Layer 6 of a small transformer language model trained on English Wikipedia (9 layers, counted from 0, width 128).
A neuron's activation on a vector x is SiLU(gate . x) times (in . x), where the dot is the dot product.
The model reads these tokens: "196" "5" "," " he" " was" " named" " the" " Kn" "ute" " Rock" "ne" " Little" " All" "-American" " Co"

The vector x that enters this layer's MLP at each token. A number n stands for n times 0.013.
0 "196": 73 80 213 259 -124 -98 -116 46 -20 175 56 10 -11 12 99 119 -66 110 -345 -223 4 90 -109 -22 40 137 152 179 -75 -83 -109 -84 -34 1 197 -144 53 -47 17 87 -54 -121 34 -35 -146 270 -66 -164 185 4 139 -74 85 138 -136 51 11 -80 49 -52 -97 19 -215 41 -140 68 74 15 55 97 -159 10 -155 -74 168 -85 -17 -113 -79 87 -2 4 -44 -128 -71 -114 -50 107 -11 -47 122 -286 -110 77 67 74 0 -4 51 59 34 -100 130 -59 -27 56 168 74 63 57 -32 -124 51 -82 -21 166 22 -116 -33 7 -106 -188 3 -7 -76 -195 -145 -48
1 "5": 44 104 139 171 15 54 -70 -37 14 218 73 -82 -52 75 107 103 -43 46 -453 -98 76 78 -39 -79 12 118 249 165 -77 -46 -112 -122 -7 -48 134 -156 67 -12 17 0 -156 -61 -37 -52 -67 233 -176 12 166 8 78 -3 115 111 -139 -105 -137 -15 -16 8 -77 16 -57 -22 0 137 -7 -31 66 20 33 120 -78 56 109 -30 42 -77 -8 65 -78 46 17 -96 -71 37 71 3 1 -68 -11 -224 -98 63 11 -6 18 96 -161 -7 57 -109 110 -4 112 91 121 4 -10 42 -3 -151 32 -17 -69 237 82 -173 -22 -27 118 -168 -113 60 -23 -22 -118 -90
2 ",": 15 45 79 183 3 29 -112 -54 -9 308 66 -65 -13 -4 162 130 -97 16 -259 -493 84 51 32 -102 -12 273 177 -87 70 44 -89 -28 -4 -1 57 -89 -40 50 32 -16 -110 -48 2 -80 -78 66 -105 -38 1 89 104 56 23 31 -220 -84 -30 -63 36 -15 103 -108 35 1 -39 166 4 -71 26 8 -18 86 -50 0 121 28 57 -55 -69 100 22 13 60 -34 -44 88 -7 -4 44 -44 21 -182 -288 20 -63 -5 -35 -12 25 14 67 -71 85 80 48 -1 68 -7 -32 -15 -88 -64 104 -45 77 54 10 -128 -53 78 26 -58 -22 18 15 -51 -41 -60
3 " he": 55 23 13 -112 41 123 257 78 -147 439 188 -59 20 -105 49 102 39 29 -259 -97 -26 121 -33 -44 90 118 126 -12 10 -45 -69 48 90 10 5 39 -59 43 -1 50 -84 21 -99 31 -8 89 -48 171 -129 -59 143 1 125 83 -46 38 -74 81 200 74 -68 -37 57 -6 -63 283 269 -100 -23 -66 17 -45 -33 -177 -15 -50 233 -169 168 -12 -144 14 -151 -77 -57 -3 302 33 88 140 81 49 40 -111 -136 130 -42 -131 -56 166 118 38 41 93 48 33 43 -41 -139 -177 -23 56 94 -124 -181 -263 -49 -20 49 180 17 5 -182 31 115 -304 -55 -25
4 " was": 110 -68 25 -65 99 91 211 56 -201 347 -11 58 62 -20 101 197 46 -112 -158 -332 -17 -34 -33 68 -25 14 200 -35 -71 122 102 -74 131 -41 56 7 114 101 -211 -3 -162 -43 11 218 -149 106 31 38 33 -19 29 -44 25 188 -128 -136 44 -23 58 61 -80 -198 -118 25 26 143 72 17 -61 69 126 -68 50 7 -24 -172 112 183 49 5 -118 -157 -84 1 -26 92 29 -10 -95 -11 -17 -116 -62 -109 -47 -22 -31 -140 -294 46 58 -67 158 48 -12 48 -56 -45 -231 -36 -31 -48 -7 -180 -15 -93 -245 43 338 -31 -32 -125 -188 91 67 -82 -100 11
5 " named": 50 -211 17 97 272 99 1 86 -2 392 -90 34 -47 69 -102 90 63 -78 -85 -270 -161 104 -85 22 -25 -45 203 -2 -20 -90 97 -85 42 -150 120 129 11 -82 -57 133 -12 -151 -51 -53 -140 21 117 56 59 -9 26 -69 -175 -21 -163 -145 46 -140 -217 105 147 92 16 12 51 99 -23 -50 -30 -21 -46 -88 139 284 10 -52 111 141 96 -65 -198 -33 -51 -41 -22 32 80 181 -144 15 -116 -279 -277 -95 87 -11 55 95 -69 51 -32 -215 160 -105 -4 -205 49 7 -378 14 -84 -131 41 -126 0 0 -110 -70 156 -7 -23 -56 105 26 -56 -45 -54 -195
6 " the": 76 -20 49 -2 6 28 -13 80 63 401 5 58 6 111 -37 117 45 -100 -211 -438 22 87 69 14 52 259 132 310 -45 17 65 -106 56 46 57 61 13 -70 38 108 -55 -89 18 30 -95 90 46 61 -14 -97 -4 -60 -88 9 -231 -82 27 -123 -89 94 102 -9 80 -35 72 203 -8 -49 92 -11 -2 -90 22 98 101 23 3 -39 36 7 -77 -128 100 38 9 -46 48 153 -120 57 -105 -138 -56 -74 -27 52 154 88 99 77 78 -7 168 -21 12 99 -24 -58 -113 -39 -27 -14 96 -93 64 69 -31 -33 77 62 10 37 -20 7 -65 -152 -13 -86
7 " Kn": -2 -32 60 -114 -54 106 -83 -208 -62 12 80 -33 21 24 -110 13 23 -65 -212 41 -139 65 -69 -250 2 19 316 50 -87 80 50 167 19 -91 2 -84 105 73 -253 34 95 -130 85 -28 98 70 -6 142 -42 -46 129 25 -12 133 150 -26 83 -152 -153 -4 -28 215 244 78 -32 103 129 24 -282 -3 -195 121 -179 79 69 22 -53 -132 -55 35 4 15 -30 119 -49 -218 -7 106 -62 47 74 209 -218 146 -30 -38 -56 -235 -52 144 154 -235 185 -96 157 -108 85 -34 -170 -141 -56 -80 153 -213 47 -107 -51 -116 -82 79 -78 -48 329 57 -15 -290 121 118
8 "ute": 83 -18 -50 150 74 -35 178 256 53 206 -156 64 160 -38 -126 21 72 -27 -347 -35 37 209 -167 -69 34 -126 158 -54 21 -66 68 -192 -41 -65 7 -9 -11 -131 -76 -61 -50 -42 -51 5 11 15 -152 186 -77 47 323 96 71 83 -95 10 48 -111 15 -31 -132 60 -39 66 30 -73 65 64 22 -41 163 187 -259 166 -118 -7 -98 -28 210 -75 -160 106 51 -67 -8 -36 153 -6 74 -121 -90 85 12 -34 -49 -7 145 -232 -92 -194 100 -106 97 11 -148 46 45 -60 -100 63 -86 27 -2 -108 100 -165 -132 -135 -21 -85 -91 94 125 -113 177 -62 385 109
9 " Rock": -180 102 -111 -56 93 -15 -327 44 -122 253 54 -107 391 -79 -54 -54 -46 -120 -379 -5 158 -100 -77 -163 -76 -166 19 -8 -59 138 62 -97 -112 38 117 18 26 -42 -165 166 -157 -51 47 -56 -109 17 -111 34 -48 85 68 117 -39 38 176 14 133 -92 -103 -92 -92 -23 -49 20 42 -38 -21 139 -93 -1 -14 92 -44 145 54 38 -99 5 64 80 84 -101 87 35 -94 -52 216 156 -21 -84 -130 -43 10 262 58 -102 11 -84 -3 215 -4 80 102 148 -181 15 0 -127 -94 -101 -103 103 61 -153 0 3 -8 -92 -71 -5 -90 27 -91 -37 117 -141 -45 -17
10 "ne": -76 -51 -155 76 -255 3 -65 21 -31 196 -5 -3 45 -305 -189 -17 32 57 -351 9 -141 75 -28 -97 -75 -176 -30 32 59 17 -45 -219 -96 -77 99 170 201 15 -198 17 -26 -105 116 12 44 -112 -97 -39 15 141 80 140 130 100 -134 98 89 50 -7 -43 33 -80 69 7 26 165 112 7 11 -61 -77 94 -195 -1 81 88 111 -57 116 -163 -151 10 60 40 11 -50 56 -2 79 117 -243 111 -33 -14 156 -159 30 -68 5 2 67 211 125 111 16 -81 -23 -140 -88 -126 -194 -108 25 -27 97 203 -100 -34 -133 175 -80 -307 256 60 37 -169 -96 151
11 " Little": -268 79 -131 -90 -84 -16 -250 14 -7 206 116 6 106 -66 -5 19 -46 -210 -432 -161 -56 -27 -31 -118 -50 -189 -29 94 -147 20 -97 -71 -140 -29 155 95 30 -36 -205 116 -38 -83 24 10 35 78 -72 -146 -36 -47 169 18 49 228 -142 26 -40 -9 9 39 -96 121 35 -25 65 -32 -71 8 -77 29 -93 -56 -96 214 81 92 5 -144 70 -1 -54 -147 -37 -76 -10 -146 167 174 -49 94 -181 -18 -63 90 87 -100 -33 -214 -55 116 -99 -43 190 -41 -25 -9 -64 64 2 -9 -155 -138 15 -70 -55 6 78 43 105 15 -67 -16 -44 33 76 11 -19 74
12 " All": -213 -75 55 -152 53 -146 -128 199 91 303 182 -2 21 -1 -68 -155 -131 4 -328 38 -140 72 -85 182 -121 -251 15 39 -52 58 71 -313 65 163 47 136 -38 15 -351 79 16 16 -33 -47 32 195 -94 -133 49 -128 238 25 3 85 -83 -62 -92 16 99 -37 -34 -50 25 -87 183 63 25 137 -126 -101 28 44 -108 123 15 13 -1 42 -49 59 36 -10 -175 -32 -6 -158 54 109 70 111 38 18 76 105 84 9 -88 -213 -7 4 -96 12 45 -50 -75 61 -87 -81 -37 -9 -118 23 3 -310 -34 169 -78 -26 5 21 -126 -79 -45 -312 -10 -169 -125 70
13 "-American": -48 154 98 -227 60 62 -120 102 -52 329 -102 -24 130 87 66 95 -85 -84 -358 -88 -172 -33 -113 -140 -52 -167 -34 106 -168 54 81 -110 -169 87 70 103 29 13 -116 272 45 -43 71 -49 -51 157 62 29 11 184 68 74 -37 179 -110 -183 -78 131 -72 -49 22 137 -131 -3 -27 -79 -111 219 101 -8 59 54 33 35 104 -126 -94 -27 119 -102 -176 -79 -34 -112 32 8 256 63 -47 103 -94 -90 -209 36 -45 6 64 -55 -70 51 -48 19 67 -217 -154 20 4 43 -94 -73 -142 30 22 -88 36 134 -42 35 -18 -10 -112 -61 -146 32 -42 -234 -35 -43
14 " Co": 52 62 93 -157 -201 -76 60 -59 73 238 100 -101 67 -64 -218 157 -7 -156 -238 51 -72 130 -49 104 18 -326 -47 106 -189 -2 -26 -201 77 59 49 15 88 -31 10 75 -15 -90 192 9 -103 -61 -242 137 -45 98 50 21 -254 303 -20 -33 -81 94 -24 34 131 147 108 -116 104 -36 175 -103 -102 15 -124 167 -89 -18 24 -110 66 41 296 -66 -108 72 -49 -27 -29 159 35 -68 1 93 -132 -110 -134 -19 -64 -119 -13 -65 -126 260 64 -135 180 20 46 -15 164 -12 8 67 -32 68 65 -302 -16 139 65 -118 49 184 203 -108 -68 -26 49 -285 -126 -200

Each question shows the input weights of one neuron of the MLP. A number n stands for n times 0.0008.

n527 gate: -135 -66 -111 112 192 7 -66 41 59 -184 128 41 -38 125 -82 111 7 90 33 30 -83 -55 21 106 69 -193 40 6 -144 75 28 65 196 -80 -62 189 56 207 192 0 76 -135 80 -66 27 234 76 0 3 -242 -129 176 93 -65 -217 17 -175 162 -181 89 -10 -264 136 -228 21 76 156 -96 -67 80 7 92 113 -100 -101 45 -99 52 -143 -219 31 41 -7 49 -51 38 -114 -72 -126 -67 67 -139 137 -17 44 109 -68 -73 -74 76 193 -66 -182 59 194 280 65 31 10 170 41 -94 239 66 62 -7 60 126 17 34 152 -55 -89 163 -38 -3 -38 134
n527 in: -76 170 -36 -268 -72 -39 -62 195 49 3 158 -281 65 10 -146 -102 20 26 130 -148 0 -56 53 -10 -59 45 151 98 -86 -36 227 52 -309 86 20 -131 -20 23 -55 -86 -36 -69 -46 20 -222 0 -46 101 -75 56 110 -33 30 20 -168 254 130 13 -107 127 -76 13 -85 -140 -13 -105 217 -101 97 7 -13 -316 -23 72 83 119 -6 131 -58 32 105 -29 -167 -232 -146 46 -154 -6 23 -13 -73 79 47 61 177 -3 -90 59 -28 -101 29 0 134 131 175 62 3 -62 59 165 147 -56 79 -13 -101 0 -19 -13 56 -80 -39 -108 42 0 33 -73 33 -180
Which token does this neuron like most? 1 "5"

n359 gate: -6 63 139 -93 -19 -105 53 31 -9 43 -57 68 -31 92 22 152 25 28 57 -80 145 164 -25 40 -75 -77 42 -94 192 62 16 12 83 -285 -163 -81 -136 160 -69 -44 101 91 -41 -95 3 -26 56 -172 110 -164 229 41 -69 -132 -97 69 16 -135 3 19 -99 24 70 61 9 -3 54 -47 134 89 -30 31 -125 -248 119 139 22 13 -65 21 -22 -46 -46 -54 127 -88 -81 56 127 -100 220 -60 -116 37 -80 -64 -195 145 12 -125 160 -145 -109 -107 62 25 28 -277 13 -97 72 19 -22 -57 -50 -184 156 -93 3 145 -107 -188 -3 219 -44 64 -185 -3
n359 in: -114 64 93 -97 122 -263 -123 91 -12 130 22 -42 15 9 201 93 205 -18 29 52 25 -139 52 -113 86 -160 62 37 -104 -70 145 -33 90 -121 12 -162 -49 86 186 15 -129 -22 28 46 114 51 -110 27 76 22 243 46 209 153 178 -18 -177 9 -82 -31 106 -35 -36 31 -67 24 -6 -238 -14 -62 -82 85 9 -15 -146 56 -33 -73 -58 -12 -3 18 54 -15 24 -9 -126 -27 85 0 167 28 -99 185 -72 -103 142 15 -161 -165 285 56 9 -101 -3 179 18 86 55 18 70 25 -117 0 110 3 -95 -67 -80 -3 -126 107 -162 -121 52 -101 -34 67
On which token does it fire most, and how strongly? 0 "196", at about 2.9

n550 gate: 58 83 58 16 -149 -144 70 -114 -38 -69 -96 100 -66 -56 72 -6 63 -51 82 8 -13 26 67 318 -188 100 -40 39 142 -6 -32 9 187 13 -25 10 -131 -198 101 -45 48 -137 -70 -6 -78 92 -95 133 6 -73 55 -19 19 64 22 35 -279 -48 -38 -13 -42 -12 -31 100 16 -13 -153 -133 -80 45 3 -28 -54 137 -3 -55 16 -51 -195 -22 -195 -41 115 -15 -60 -57 -206 170 -110 -46 -19 -45 54 -53 -118 -120 -128 64 289 0 -70 74 -104 -54 28 -156 168 -172 -150 99 -6 10 -57 16 13 -97 -213 69 330 -103 102 82 228 59 92 -12 123 -95
n550 in: 88 52 -52 -61 61 115 32 -3 -113 0 68 -89 -42 -162 -122 -52 129 -42 -45 77 -100 -165 -127 102 -29 -101 -65 -48 69 -125 13 163 -124 -189 81 61 -20 19 -35 -88 298 -71 -123 72 -139 -107 81 -125 25 6 -13 81 -139 -161 3 104 245 29 221 -94 -161 -90 47 69 -48 -19 32 -234 75 62 -114 -42 -90 155 -28 108 51 35 83 9 -42 182 -66 -118 77 55 113 134 -70 44 -91 -124 86 322 28 -105 -143 65 127 -13 65 0 -16 -239 13 -13 -168 -87 23 -13 -161 -78 -42 -130 -22 -47 38 109 77 114 29 132 -23 -286 74 103 -20 113
Which token does this neuron like most? 5 " named"

n60 gate: 66 -99 83 -107 150 0 -16 -108 -23 36 16 45 -186 139 -192 -13 114 129 94 6 13 -73 66 -52 7 142 -54 141 86 -101 -23 26 -30 -43 164 151 40 -33 85 -73 -191 -59 46 50 -93 14 -171 -111 28 -112 170 39 30 39 38 46 -85 -191 -111 171 -7 -122 -228 33 -200 79 -191 -137 27 80 101 -91 13 -56 19 166 -146 3 75 -160 -73 -136 180 -189 114 20 -207 -133 238 38 -3 -20 109 13 13 -27 -55 83 -96 -121 108 -30 167 -33 16 40 13 -112 43 29 131 113 7 -3 294 32 386 49 -115 -116 73 -13 102 23 -7 22 -37 -23
n60 in: -179 4 79 -91 46 -35 -60 -63 75 -32 -89 -95 -39 227 32 114 120 -7 64 28 -32 -207 243 56 -71 118 -92 126 3 381 -43 -60 140 25 -227 163 -211 46 -32 79 -107 -21 -167 11 7 198 110 -46 115 -153 14 124 64 64 93 -250 -329 64 123 142 112 190 -51 -61 95 -42 -29 -102 -66 -108 -95 -21 -247 -156 -166 29 -224 -28 -172 -73 -18 -154 184 92 28 -67 106 169 -35 24 -76 -75 98 84 174 141 31 25 13 106 110 -96 49 -53 42 -36 14 75 -139 -10 145 -4 132 75 131 97 -52 -105 -43 70 7 166 -4 -87 -195 -151 4 -173
On which token does it fire most, and how strongly? 6 " the", at about 2.4

n682 gate: -6 -67 39 266 19 -69 -138 51 23 35 0 -85 57 161 105 -181 48 -77 119 68 -16 142 19 -64 -61 -110 -9 -102 -44 -54 68 -114 137 120 109 -138 -94 32 89 -165 -42 -84 0 -168 198 278 -26 -10 -18 90 91 -38 -58 -35 -196 129 -77 103 -108 -38 -59 -92 -118 -81 -83 64 35 64 170 -172 89 -48 198 71 172 -55 -206 173 25 -28 -61 234 -210 101 -3 22 -112 102 44 -12 -44 187 -21 -47 145 -42 -47 45 -141 -6 80 16 3 38 -70 155 -141 71 -138 -47 -45 52 164 29 -41 214 41 -209 -67 110 -138 -54 -134 28 58 -75 20 86
n682 in: 93 -19 -109 -148 76 82 -277 -3 -121 -20 48 25 -60 -103 202 67 98 -16 25 65 -29 64 -13 82 172 -16 159 304 -25 95 112 -85 207 -141 89 -22 -58 -22 22 67 -240 163 93 -84 -50 -177 10 76 54 51 -120 -48 16 -150 19 42 114 6 -66 38 29 -58 166 10 149 191 -67 -142 -65 42 -30 13 -108 -3 -19 -87 79 83 41 -127 77 -144 118 -12 -268 -76 -29 82 -38 142 149 6 -85 -41 19 13 94 -186 66 73 -130 -48 -139 35 126 -137 0 -3 -51 -37 111 221 -13 32 165 50 -124 85 165 -116 83 54 16 103 131 -31 -123 159
On which token does it fire most, and how strongly? 5 " named", at about 0.47

n123 gate: -121 54 -109 38 9 -209 111 71 27 -76 -12 127 -104 -3 24 42 -84 9 101 37 42 -81 -72 -51 255 65 -49 -112 -105 -86 -99 33 -46 -91 48 3 -115 -18 131 57 -132 39 3 -79 56 56 -96 -90 -97 -111 40 138 129 9 35 90 131 177 45 -3 -9 -92 29 -49 -69 185 -33 182 39 -43 198 39 -89 -18 -120 -18 -24 113 101 73 114 -121 -32 106 83 -3 132 -119 -36 -145 99 63 88 -148 -211 -116 47 78 17 -183 126 -9 92 -24 125 -150 -102 57 -51 67 242 -154 -114 60 -191 -47 76 -62 180 41 -217 57 -54 -35 -30 70 -100 -36
n123 in: -172 53 198 117 127 48 39 7 79 -21 16 -104 -130 -113 16 195 -75 -148 -65 128 16 79 -86 72 33 -6 -82 37 147 -42 -7 -127 -273 -23 79 -7 -178 -155 68 -156 -56 -26 0 -252 -29 159 -59 20 22 30 53 -26 16 39 -54 221 72 -102 0 -138 -90 28 -79 -73 -206 -65 -158 -42 61 -37 79 -36 -39 -53 -118 86 -123 -16 68 -70 -142 149 -87 -44 -127 151 -26 -49 -13 22 -205 -56 299 -6 138 77 71 43 197 39 -203 -99 85 -56 -13 -168 75 -138 102 32 -115 145 208 99 134 -19 -73 55 -154 -80 23 -56 -43 145 10 -80 276 -85
Its two highest activations, in order, are on tokens 8 "ute", 7 " Kn"

n42 gate: 122 145 -71 90 -70 -86 17 301 14 -122 -64 133 103 -36 -17 51 211 115 186 241 -14 345 47 -200 7 53 -32 -148 170 -7 -108 123 235 -54 108 -248 95 -30 -114 -10 30 27 -27 41 -73 76 57 40 -48 20 58 7 3 64 163 -14 -211 74 130 24 79 0 110 34 30 84 -64 -27 -16 136 61 -20 -54 -20 72 37 -126 -77 83 -36 142 -43 105 116 -23 161 27 -147 137 -163 72 78 13 33 -132 -206 186 -7 57 108 -3 85 207 98 -73 -95 -7 81 -67 -75 134 -47 -108 -78 -134 145 92 -10 252 79 -10 27 245 -83 54 55 -92 -10
n42 in: -137 -107 101 58 197 70 85 -77 7 24 -147 -266 100 -105 -45 154 55 -121 -96 -167 -95 72 33 -219 -98 233 187 -18 123 142 -147 84 -148 49 10 6 -98 208 84 108 -52 144 -85 -43 22 47 6 42 0 -62 119 16 -91 -32 -72 29 45 -36 39 75 30 68 -60 162 -104 -84 -91 42 30 89 22 -94 -78 -88 -44 -16 -144 -165 -19 -16 95 67 -226 -162 51 214 -88 45 52 -9 -136 -118 -9 141 162 27 -102 -36 -131 52 -117 -170 52 -45 19 -59 -81 -147 85 142 286 -56 -36 0 -71 -38 3 -84 -127 -236 144 155 -6 147 91 63 -23 55
Which token does this neuron like most? 8 "ute"

n593 gate: 125 -109 103 141 -191 -21 6 0 131 -53 9 -61 -117 -3 144 -75 -86 16 86 33 103 97 -90 65 -28 -67 -27 0 -24 -40 -56 -43 270 -250 -12 62 -153 -68 -15 -172 -184 75 -22 0 12 125 -50 -59 56 71 151 -22 -84 177 -9 165 -117 155 -9 96 85 -104 212 -31 179 28 -34 -37 9 135 -24 -139 -126 140 202 -19 15 -74 95 82 -68 -24 -82 98 -110 37 -195 -166 80 -138 -18 -94 -97 -46 0 152 40 -91 96 127 -118 22 -43 115 43 47 68 -199 -53 -81 102 -72 162 -140 -56 94 42 52 -146 -64 -165 -226 87 -12 -25 6 113 28
n593 in: -196 115 135 -3 -152 69 67 -28 118 -89 -163 -97 101 -144 -114 -26 -38 -141 8 62 45 -115 38 66 45 -6 52 146 46 19 -67 72 -110 135 -92 -98 -292 -112 -136 -48 -67 96 -13 -19 -31 -112 -118 73 -175 -35 32 -54 -131 -76 -56 -42 -82 -169 32 -178 39 12 -58 23 108 105 42 -9 -12 119 -30 -28 127 77 -77 -6 47 -136 -28 -25 19 179 65 -43 22 -29 54 -57 -249 -12 236 144 82 35 -159 -136 -69 -32 200 188 108 -138 41 6 -262 -16 -197 -118 57 108 -32 -64 10 -83 10 -41 -15 28 10 -34 80 -203 16 154 -265 -161 100 57
Its two highest activations, in order, are on tokens 14 " Co", 7 " Kn"

n193 gate: -63 -125 -7 157 -48 -116 -167 107 129 -41 66 -14 -55 126 65 -66 193 -14 27 70 125 -73 7 -223 174 -92 -20 -143 239 -28 83 -48 95 -38 35 -190 196 261 -38 -10 -17 198 -14 32 211 11 -76 -252 -89 38 148 38 -170 187 84 -153 41 -125 -89 159 183 -199 37 14 -31 76 -125 24 -32 112 80 10 72 -59 -30 129 -127 194 -7 10 223 188 41 -129 -45 59 -76 -93 31 -84 -118 -115 -10 3 143 -60 -34 -91 -72 204 -62 98 -48 7 106 -122 -69 -250 49 94 31 80 -35 56 -14 160 202 65 83 78 115 -14 201 150 -56 -148 -35 228
n193 in: -68 -84 -149 -33 27 0 -34 -121 -14 30 -14 -67 104 -10 187 -126 -77 -81 53 89 51 -14 -37 -40 -61 0 -10 211 -118 -191 261 -40 62 82 344 209 -122 -51 -107 109 -173 85 -41 61 -60 73 -91 67 317 199 82 10 -91 105 -154 -159 47 7 64 -94 65 106 91 -34 -3 -98 -41 30 -31 -17 68 -3 -67 226 -20 31 -113 -13 -150 -201 -54 60 132 129 -107 57 -91 94 -144 124 53 -299 -93 37 -40 237 80 -37 139 54 -114 -68 80 51 -3 61 -27 54 111 26 152 122 -3 -7 27 208 -167 -140 -101 -63 -169 131 -131 -96 30 10 -106 74
On which token does it fire most, and how strongly? 9 " Rock", at about 1.3

n103 gate: 34 23 -94 -66 -209 -49 -93 -136 33 -169 127 76 -116 39 -10 3 36 171 75 47 -120 -54 -174 -66 73 -56 77 -137 16 139 23 -139 101 -13 -7 -40 -64 0 152 175 100 107 -10 -98 3 117 -60 0 152 0 -95 -17 -137 37 -223 50 110 50 218 -40 71 61 -84 -146 -27 399 -117 50 -43 71 -29 -169 93 -50 240 10 92 -153 92 -65 27 36 -254 140 -36 -110 -53 -135 109 -103 -26 -47 -171 105 118 0 7 -164 -16 -83 -60 13 -43 47 178 23 -136 -144 37 -71 -113 -13 60 -87 -153 -202 78 36 -137 36 -137 -183 20 226 3 -32 -74 163
n103 in: 75 125 -65 107 51 -147 -81 57 48 -43 119 -10 -231 30 -44 92 24 -65 -73 -129 -173 24 85 3 108 183 -52 -177 72 87 -122 97 -113 -41 -85 -64 55 -92 24 -14 -129 34 -17 -38 139 -31 -71 -118 -58 7 -93 20 169 -125 16 10 -108 3 -225 -142 41 -58 26 127 -27 0 82 -309 173 -45 -39 -84 -205 -41 -20 -92 -10 -152 74 109 85 -193 -202 49 164 -321 -88 134 94 52 10 17 87 100 10 -117 23 -163 35 71 -307 119 27 115 80 -34 101 64 -17 193 68 -37 -99 -115 -13 -50 -233 -84 -139 27 -197 -71 -179 -63 54 56 -247 64
Which token does this neuron like most? 0 "196"

n207 gate: -132 -25 193 77 215 31 -28 60 96 -70 -376 7 -277 42 133 -7 -120 32 187 69 75 57 57 -56 156 97 -61 -116 14 -60 57 -28 169 -68 85 53 -14 114 46 -39 18 -195 -110 -200 -24 47 53 -60 -24 -103 -162 134 -32 92 -48 32 -14 213 56 159 -14 -105 96 -83 7 81 -75 120 -23 14 183 67 -63 -103 155 -57 -52 -300 63 3 -21 87 -17 -14 88 -28 -117 -56 -172 -123 -28 -164 -108 -35 -139 -303 136 -29 43 -223 71 -246 60 18 -88 -139 -4 -156 32 -31 74 -71 -217 -57 85 146 10 -95 -265 -97 -7 -187 -14 -125 -184 -82 -97 159
n207 in: -248 -36 180 -165 87 43 151 20 4 115 -80 31 -32 51 79 0 -131 140 -7 -88 -92 92 -68 -118 163 121 -8 -82 -101 4 -28 -114 8 173 -99 -75 -96 0 40 40 176 60 -200 -12 113 234 -56 40 132 0 -57 -187 -207 -4 19 96 -170 203 -40 -183 0 -38 84 267 107 167 -28 -43 214 -189 187 150 123 -12 15 -169 110 -95 -110 148 140 -90 132 -206 35 4 143 -35 -51 -35 -50 -88 -174 71 -94 4 231 -288 -52 -143 28 -116 32 135 256 212 139 191 -104 147 123 -233 -192 132 28 -66 -54 43 95 207 292 -341 63 -27 -20 -197 315 143
On which three tokens does it fire most, strongest first? 1 "5", 2 ",", 0 "196"

n321 gate: -239 -186 286 13 -7 -110 -92 108 -41 -43 122 207 -154 -23 121 143 108 -44 73 -75 -126 -112 10 -326 -44 -27 -39 127 -33 -44 27 50 -34 140 71 -74 130 -41 -71 48 88 7 65 17 -13 150 -54 51 -55 -190 21 47 149 64 -213 41 71 380 -57 84 41 -19 0 172 162 81 -163 111 44 34 94 -17 47 -92 231 44 221 10 -20 79 71 60 36 -126 67 51 95 -70 -221 -29 109 195 -26 40 -50 -76 43 14 35 54 17 -126 77 -156 -84 -71 10 -10 -37 -72 61 14 -58 -170 -84 43 -33 305 223 -123 105 -105 -44 47 -47 43 -144 54
n321 in: -150 -19 -33 -210 -199 -22 71 -135 -58 12 78 0 90 -6 -109 52 -10 0 170 -14 52 -16 -146 86 84 263 22 42 -97 55 -16 -89 56 159 68 3 88 19 -80 111 49 123 168 46 44 -30 10 -141 9 -78 -72 100 29 16 -16 75 19 -246 67 145 29 -12 53 -3 71 -97 81 148 -18 -173 -142 125 19 -204 182 114 -48 -32 141 6 -55 -6 28 -53 -109 110 -164 51 -96 37 -94 -39 -116 92 -13 -56 127 -107 176 -100 -58 36 266 -29 144 -29 77 -61 -55 -19 181 20 156 -58 42 70 126 198 -116 -288 -165 48 209 35 -229 -125 10 116
On which token does it fire most, and how strongly? 6 " the", at about 1.6

n606 gate: 42 -168 11 204 -42 -52 102 -28 -74 19 0 3 -135 17 -10 95 -226 -39 39 12 11 -249 28 -73 123 -41 30 164 10 -77 91 -14 -50 -183 -7 -21 11 -4 -7 120 179 193 -105 71 -31 108 -314 132 -206 -179 -50 150 -67 182 -274 18 24 14 -115 98 -43 -80 159 -36 -28 28 84 -63 -58 78 248 -24 56 63 -92 -7 -235 77 -59 -92 18 138 -85 94 -35 101 45 -204 -21 -14 -75 -28 256 -204 -302 125 -90 -81 16 140 49 56 87 77 -114 -25 -171 -154 -102 -17 63 14 35 116 -139 7 -99 128 115 41 183 178 -174 24 -60 98 -110 213
n606 in: 20 102 -58 137 128 -23 95 -57 48 -64 -153 137 312 57 -84 -239 172 -136 18 -96 -27 48 -41 -71 122 93 -55 13 66 -111 -85 -221 14 7 -75 142 -10 -119 -158 -44 -85 -249 -7 161 63 63 -75 24 158 -112 -59 -234 31 78 -233 7 -17 78 -17 -24 45 -149 -16 14 47 -78 -249 98 88 -103 -208 -121 0 -7 20 -55 -70 -179 7 -7 -170 -271 -20 130 -121 -108 88 -3 -218 -36 179 51 -164 114 7 14 60 -65 -67 193 146 -153 145 -41 -3 51 -41 31 -31 -62 61 -109 -17 48 226 17 46 -64 88 23 -303 -27 -95 -57 61 39 21 -10
On which three tokens does it fire most, strongest first? 4 " was", 6 " the", 8 "ute"

n545 gate: 90 42 106 6 -122 -32 -93 -60 304 143 -48 3 86 268 -30 190 -119 156 -65 116 -33 -156 157 -3 75 35 14 -31 -20 104 30 127 3 85 51 81 15 -3 -39 0 -3 111 -54 -200 70 0 -72 104 -57 60 -46 48 -195 -3 58 45 -81 -27 -48 -99 -58 -229 -61 113 -72 -33 -132 178 83 -118 97 86 -24 -3 -149 -33 -33 -75 -9 102 168 94 53 -80 6 -48 -30 -3 -193 -159 15 -97 -85 -180 -82 -76 -32 -3 -53 -21 -57 33 -39 123 -124 -147 -188 51 69 131 -18 -139 -72 48 66 -26 250 62 -30 -21 96 -12 87 121 81 70 64 60
n545 in: 15 -15 -111 -80 -119 12 -54 125 51 -41 -96 27 -89 -62 272 120 -12 -18 49 90 -51 24 -141 86 -57 -100 -3 126 15 -18 -72 41 -148 -114 164 42 -90 93 9 9 30 -12 132 -15 -67 68 98 3 48 135 24 60 188 -245 -67 -174 -18 -21 15 -134 88 151 14 -88 27 24 -114 -187 197 -51 -3 50 -169 75 -61 21 -118 -36 21 12 -69 -91 -161 -180 -71 233 75 -21 0 -251 -52 160 198 -53 44 110 -3 75 -64 -45 72 72 80 -12 -115 -84 146 -105 -57 43 -95 -42 -72 -60 -12 12 200 -56 125 -199 -78 0 24 15 -60 72 -27 77
Which token does this neuron like most? 7 " Kn"